Layer 4 of a small transformer language model trained on English Wikipedia (23 layers, counted from 0, width 128).
A neuron adds its activation times its output weights to the MLP's output. To switch it off is to set its activation to zero at one token and run the rest of the model.

Output weights of the MLP neurons that the questions are about. A number n stands for n times 0.00071.
n5: -23 124 -73 36 -305 112 -168 12 -29 68 238 -96 104 49 40 0 -154 -38 -18 -132 -239 -34 -33 200 -139 88 212 -7 68 22 -124 -209 108 -109 -133 40 -82 -7 117 30 -184 141 73 122 -117 115 -100 137 4 75 41 7 -138 29 -16 20 62 -103 -12 -106 174 -324 -219 64 43 -129 114 70 183 149 -216 153 -134 -284 -105 -134 -74 18 -49 27 8 -121 33 -118 223 237 -29 -105 123 -137 -23 -47 -69 -89 88 202 -151 -181 84 140 -163 -80 24 -8 -4 -88 -66 82 -98 -51 101 106 -30 241 -190 89 145 -237 198 76 40 -45 -111 -68 97 230 233 -124
n58: -54 41 -57 -35 -15 19 -4 -33 12 -125 181 13 4 -30 -216 196 -4 32 44 -93 283 179 -51 21 82 -147 228 -202 22 -300 98 -126 -92 113 -36 106 48 283 7 44 204 -233 -27 84 -44 89 -111 -113 -36 296 26 323 -202 -278 -72 -171 -63 173 -60 -114 58 -53 -167 -185 -17 -24 159 42 143 176 194 -119 -266 30 188 67 -176 -136 0 -155 -93 216 -373 -184 216 86 -129 41 -107 -126 -150 157 17 -8 -107 -180 -17 33 -123 71 12 -74 -98 88 154 86 -29 24 -109 31 140 -95 -80 -8 36 224 69 48 -98 -89 -39 -66 81 -118 -260 81 -127 133
n137: -200 126 13 -87 148 37 -197 -80 -391 -88 38 -53 -17 312 138 205 112 -4 34 -16 12 70 -122 -62 231 44 -68 -135 -249 -4 256 -118 -145 -22 109 -191 -112 78 0 -30 103 286 -58 -171 -26 83 53 -157 90 -41 183 54 69 176 55 215 -228 0 69 81 -53 144 -18 37 -40 -89 135 40 132 -184 18 -184 5 279 -63 211 4 124 66 -39 194 26 -62 -213 -58 -339 129 216 -75 63 -130 -217 141 102 -215 -135 80 27 154 4 -78 -31 -268 -245 -302 -253 -61 -259 382 -209 150 10 0 43 73 -27 -144 -161 -45 135 -95 -244 -51 52 40 81 164 84
n171: 246 -110 -53 -122 -161 -75 -85 170 -46 60 180 -186 18 0 -147 51 -78 -52 -51 24 -175 49 66 -176 91 -213 -250 29 40 242 95 57 -48 -283 235 -102 -130 -135 149 -29 -146 -68 65 -148 153 0 -221 -52 182 -31 -91 90 162 160 174 -52 -12 -198 199 -110 12 49 -162 20 -8 -11 -110 -116 -61 -40 113 -50 31 183 194 79 -54 72 -69 -42 16 19 11 -68 254 -109 -105 -337 -69 -223 -185 175 27 285 107 95 139 142 76 -59 -105 125 -32 39 75 -117 235 -48 -59 116 -61 29 134 -26 172 -4 -159 11 12 138 32 -106 -89 113 100 110 4 -58
n184: 29 -60 4 -238 -109 82 -23 214 -253 44 62 68 141 53 -15 -138 12 8 -16 79 31 95 -71 0 -8 244 -153 12 83 -193 -30 -21 105 -127 -76 -138 -110 169 -64 220 105 227 51 77 135 192 100 -31 142 -94 144 -31 12 -143 172 -65 127 477 0 94 -105 -298 164 -305 212 160 45 156 8 -8 9 135 -17 61 -148 -9 224 125 -111 70 -175 152 243 -260 -86 110 16 34 -100 166 -62 75 171 122 -41 -165 -84 113 108 -124 164 -116 -13 -118 112 302 79 -12 -8 103 145 129 97 -102 32 -4 -285 -44 -275 -143 -113 112 63 255 41 -34 23 -170
n212: -54 162 143 96 -226 97 157 -75 -169 -95 75 138 169 48 96 -55 381 -80 -35 230 195 190 8 78 78 163 260 -181 -146 112 -21 -4 -44 104 -124 -76 92 -90 24 -162 -54 -254 -190 -218 -121 -339 4 -56 128 147 -91 27 144 -125 -208 -26 -42 -160 90 177 91 -118 119 30 -25 -4 -45 -4 -54 58 -67 27 -155 68 -87 303 112 -81 74 -126 -114 89 100 11 262 -267 -93 -45 -25 -50 -40 -46 284 207 69 -134 75 33 -200 -102 166 29 -161 -33 115 -16 128 131 11 -35 -19 -281 12 12 59 -62 118 -55 -17 282 -211 -264 0 32 19 114 119 -47
n224: 8 -15 -12 -124 -43 19 104 79 147 -39 -18 -171 151 162 58 94 158 -162 -8 -71 46 -184 87 129 -87 177 144 24 -269 149 60 74 -108 8 -130 158 -101 113 -116 -314 -22 -65 -176 25 -28 16 -289 -65 -93 17 154 117 -84 -63 -133 69 227 91 -134 357 96 -91 26 43 51 -48 123 320 194 82 -199 -88 -199 -172 -416 81 76 163 27 164 128 90 -133 -46 -27 214 0 -102 58 -241 286 -139 -287 -58 12 172 -226 46 -58 40 24 -173 -30 176 -292 41 79 100 132 102 -211 9 153 -32 -64 83 -254 60 -13 -150 -54 -22 77 -20 30 177 -50 59
n236: 188 -196 36 -63 -115 -183 -203 176 -33 -25 -396 -431 -78 -105 199 -49 105 -89 23 122 -66 -86 -121 -92 -8 -130 -85 46 -75 11 -103 -153 104 -73 -17 189 27 11 -47 -65 -66 -96 -30 -8 105 250 -32 -71 -46 37 -120 -11 0 -140 25 82 -40 103 -112 -90 -52 4 -292 66 133 -53 -154 113 182 -188 37 -92 33 -264 230 194 -145 -217 42 106 -163 4 82 19 11 -13 -19 22 -215 61 35 67 -44 40 87 138 64 228 -147 -312 63 -87 -29 -177 -21 -114 -31 -341 134 38 -71 105 112 -51 -105 -96 -130 -184 49 -39 145 -85 -161 39 65 321 178 -185
n241: -151 0 -74 203 85 -67 220 79 -15 -21 -38 -13 -100 -100 -37 105 131 119 174 -103 281 113 120 -276 71 -109 277 34 -62 71 -139 -58 53 243 123 -122 -42 166 -20 264 55 -45 22 125 -89 -203 -110 66 -54 32 -59 -123 -4 172 -37 151 -16 -24 -172 -44 -44 -285 122 -209 -96 45 -136 16 -48 11 24 66 -141 -82 36 -205 136 189 -8 0 53 -27 93 -172 -55 -17 108 -107 256 44 -163 238 -154 99 -51 238 99 -115 -16 -256 -263 102 122 147 220 -39 -167 95 18 239 -85 -208 -69 231 -17 -146 133 27 163 -89 44 0 132 -89 57 -45 154 -11
n256: 228 -52 -61 -104 143 130 -93 220 -118 -32 86 -116 -4 255 -49 -251 94 7 173 -121 0 125 -128 -69 -153 72 -12 84 -252 -188 60 -227 -78 -35 145 39 -22 20 -114 118 47 201 29 31 -49 -25 31 -12 26 71 -3 -188 88 -113 -99 -119 248 118 -196 -71 285 289 12 196 249 22 -76 54 -75 -91 153 -100 59 20 16 50 -245 180 -257 -15 12 -42 -108 75 -25 -160 11 132 -227 102 15 210 31 108 42 19 12 23 31 -95 -192 -72 -138 -27 -64 -49 43 92 150 -207 170 -4 -175 -8 168 -212 -102 -211 -214 -17 47 -65 -22 151 -31 -269 14 4
n306: 171 167 -86 132 116 35 -185 -29 35 -17 -102 -31 27 -153 -43 51 0 53 115 134 -68 -114 -20 62 39 -193 46 123 0 -51 163 -90 -248 -214 -18 77 238 58 -105 28 169 35 -164 291 -121 -82 4 -56 -44 -13 7 -144 -34 -43 316 137 -88 -103 78 208 -370 -107 94 -125 -210 -28 197 159 -147 74 -21 35 -25 -64 55 90 -168 -155 -18 205 64 20 -265 19 -50 9 -16 -41 -120 -110 126 -292 -133 -8 -132 -135 -29 -79 -95 -222 102 -242 -285 109 73 -193 72 -303 136 67 -215 -346 181 -271 163 -87 20 92 98 86 77 -78 -96 57 22 5 -277 75

Each question names a token from some text and the token that comes next. It shows the activations a of the neurons there, in the order above. A number n stands for n times 0.056.

Then comes g, the gradient of the next token's log-probability with respect to the MLP's output, scaled to length 1. A neuron's effect is roughly proportional to its activation times (output weights . g). A number n stands for n times 0.00078.

"t", then ","
a: -3 13 11 -1 1 -5 6 -10 -12 -11 141
g: 90 14 -48 -81 -78 -146 -26 -6 -8 113 252 -124 -121 14 -84 54 187 64 4 18 47 -184 -66 -36 33 -102 172 49 200 158 -12 -8 -99 101 -119 120 35 -159 -81 12 -101 -29 47 -26 52 13 99 28 -37 -69 51 75 44 -195 73 -3 -74 39 22 78 -168 185 145 73 100 92 -36 163 -86 304 73 121 8 -77 36 16 221 44 -70 -52 76 -237 148 -75 -78 -155 -33 -40 139 8 -99 5 79 180 -249 -14 82 45 -87 55 34 -13 -49 81 163 -96 48 -9 62 -99 -172 104 259 187 -118 312 6 -168 14 164 -9 161 -24 -10 -248 -182 1 159
Switching off which neuron hurts the next token most? n306

"f", then " M"
a: 3 0 -18 32 -15 -3 1 -1 5 -16 -7
g: -166 144 97 -18 -27 96 -241 -158 43 -122 53 -130 -17 -122 37 -81 -17 -38 -29 -50 268 27 111 43 18 27 129 -23 81 116 158 -135 26 -38 112 -58 75 396 -45 14 113 109 -115 67 89 -120 -130 89 -121 74 -220 226 -17 -80 89 42 152 -169 -26 62 -18 -149 -18 7 13 149 20 8 282 -120 14 28 -34 -100 118 -145 154 39 -43 50 -94 -106 -68 -36 -93 129 83 -3 56 -45 101 25 -131 -205 -254 111 9 -53 92 109 122 108 -185 -171 56 -55 -17 -47 -242 37 177 62 21 51 -217 140 -27 73 -71 -116 67 -5 118 64 21 9 90 -164
Switching off which neuron hurts the next token most? n256

" comp", then "os"
a: -3 110 -1 6 6 -6 -1 12 -2 -7 1
g: -74 -174 -222 45 2 87 105 59 -89 -81 85 142 -10 -167 -189 111 257 -51 -63 -97 81 108 74 -229 -99 -124 21 84 41 21 32 153 35 341 -75 -40 52 -102 56 127 26 -9 115 -2 -49 65 -267 -30 -18 42 118 30 24 230 -15 91 -105 -62 -109 239 -106 0 -51 33 86 90 -92 119 28 -213 4 164 -75 65 -206 85 -8 36 -3 -30 8 9 54 -41 36 95 31 -5 -32 -16 -66 -1 -127 -206 -155 45 30 -8 -84 -52 93 -182 -170 -257 -19 32 46 -56 147 229 30 -114 -173 111 221 97 -113 43 106 -69 -147 -189 7 -54 -236 19 22 -48
Switching off which neuron hurts the next token most? n58

"a", then "."
a: -1 5 -63 6 -3 170 11 -24 31 -4 -3
g: -110 -187 144 -9 189 -110 139 -59 -74 -16 202 -128 82 -132 -96 70 -52 93 -131 17 -106 -75 -11 93 -84 -232 -48 137 -34 -74 -139 102 69 31 -144 -65 -28 -204 -80 -99 110 158 -68 46 -198 51 -52 -27 144 48 265 4 1 -147 -209 65 122 16 -50 -114 -99 58 16 -46 -93 86 -76 105 -189 117 164 -43 122 -53 55 -94 82 132 89 92 -46 27 -57 -8 278 -65 130 -202 -45 -202 30 -156 -176 -5 106 46 -99 33 -31 -88 -194 -168 -77 -3 15 6 206 66 176 -62 38 -23 74 12 -89 103 38 105 -155 -223 242 175 -61 16 80 70 -34 -115
Which neuron, switched off, raises the next token's probability most? n212

"orn", then " to"
a: -3 1 31 6 -7 -4 -1 -13 24 1 3
g: 44 115 -172 -100 72 83 -77 139 -105 130 -114 96 90 -174 182 196 -76 98 -23 -33 171 81 -131 9 13 129 10 141 296 164 -51 -71 80 28 -35 -170 22 56 -14 207 43 -66 60 6 -44 55 -110 -145 -85 30 66 -23 -259 -65 51 172 -15 -45 -190 -62 -75 27 -9 -146 94 156 133 34 34 -132 48 -140 -119 -13 252 27 190 110 12 -5 70 53 -228 -140 28 -15 168 37 -109 -233 -128 17 85 60 93 182 -264 14 -17 -87 -107 -16 -248 -127 -77 156 48 -61 176 -38 -1 -118 -100 110 18 193 -96 88 42 -89 21 27 -13 62 -179 -73 29 10
Switching off which neuron hurts the next token most? n137

"u", then "an"
a: 133 -1 -2 1 6 47 5 2 14 -8 7
g: -31 -55 -53 -44 40 211 110 6 79 -176 7 -13 -4 142 -56 84 -44 -101 13 -14 -153 136 122 -49 -141 168 -82 -138 65 121 123 7 146 -202 -153 -211 97 -65 -96 168 105 133 -285 29 -4 -264 299 90 16 -32 -19 -146 -49 205 27 49 -61 -107 -53 -29 81 -44 -138 37 -12 118 61 -47 46 208 -57 -129 105 -86 138 49 11 152 -69 56 -27 139 -58 -15 87 20 -40 -117 50 71 156 20 -155 100 13 127 -192 -179 26 59 69 -25 35 192 -55 60 26 223 -247 -82 60 83 67 15 -176 55 96 -284 -15 -23 106 108 143 -72 -136 -124 30 -23
Switching off which neuron hurts the next token most? n5

"ins", then "k"
a: 2 -4 -33 124 -69 13 -2 -5 10 -1 3
g: 170 93 59 101 -2 -34 46 -11 -19 -85 5 20 -168 -190 -143 -38 -130 -92 -38 -179 -30 136 0 -56 -133 -151 17 89 -148 -2 127 -24 155 -195 23 108 -353 72 -146 109 -9 -14 131 -79 0 181 260 -101 -63 27 -59 11 -40 132 -80 8 -65 53 48 -3 -106 -61 -102 25 99 11 177 36 95 2 -20 -26 -31 -86 -153 -2 -238 165 85 -287 128 95 101 135 -24 149 -138 82 -80 -95 70 -175 -217 -63 162 -16 97 78 -35 85 -63 186 62 41 110 -50 -71 181 112 -45 308 5 -249 -22 -32 -52 1 58 -31 -36 -27 -11 41 182 -63 -145 71 173
Switching off which neuron hurts the next token most? n184

"e", then " t"
a: -2 -15 -5 1 -2 2 84 -1 -64 0 5
g: -27 64 -17 291 -36 -94 -84 -10 -231 -91 175 -48 19 -81 75 -86 76 18 147 -98 -16 -19 -46 113 -174 -80 -9 -39 298 -115 128 88 153 31 223 72 -19 -130 -66 32 -232 38 9 71 -22 -211 -107 -162 -374 -30 30 -15 -53 -70 -187 -209 -18 -63 -97 169 49 -89 82 172 109 24 24 168 -64 28 67 30 -22 195 70 -138 156 46 51 130 67 -82 32 -220 107 -84 75 -80 295 -127 7 80 235 80 -47 -59 66 -11 -77 123 60 119 -78 -45 38 118 -25 -146 -96 4 -4 131 -18 -122 4 -38 -27 -28 70 -44 43 -39 21 59 146 -120 -70 -164
Which neuron, switched off, raises the next token's probability most? n224

" comp", then "le"
a: -1 77 -6 3 3 -5 -4 13 -2 -7 1
g: 139 113 159 -4 158 119 38 -20 6 6 -20 9 18 83 -158 177 38 265 -51 106 81 -18 -65 72 105 133 97 -55 -72 -8 -83 15 62 41 -296 -85 160 251 -69 70 57 99 73 -3 -107 46 -186 -121 109 -17 -187 -27 -232 -151 -174 17 -200 4 -2 -9 -73 128 122 -13 -66 184 15 -128 -62 20 -69 -171 -139 42 -6 -81 22 -11 50 -100 -67 -94 -176 13 61 71 -29 180 191 -13 33 -43 -29 0 -46 -230 -99 -9 -138 -75 268 -61 -308 67 -74 149 10 -77 37 1 32 -5 -149 66 -45 240 24 -59 -181 -212 166 62 -59 -175 99 -1 -8 95
Switching off which neuron hurts the next token most? n58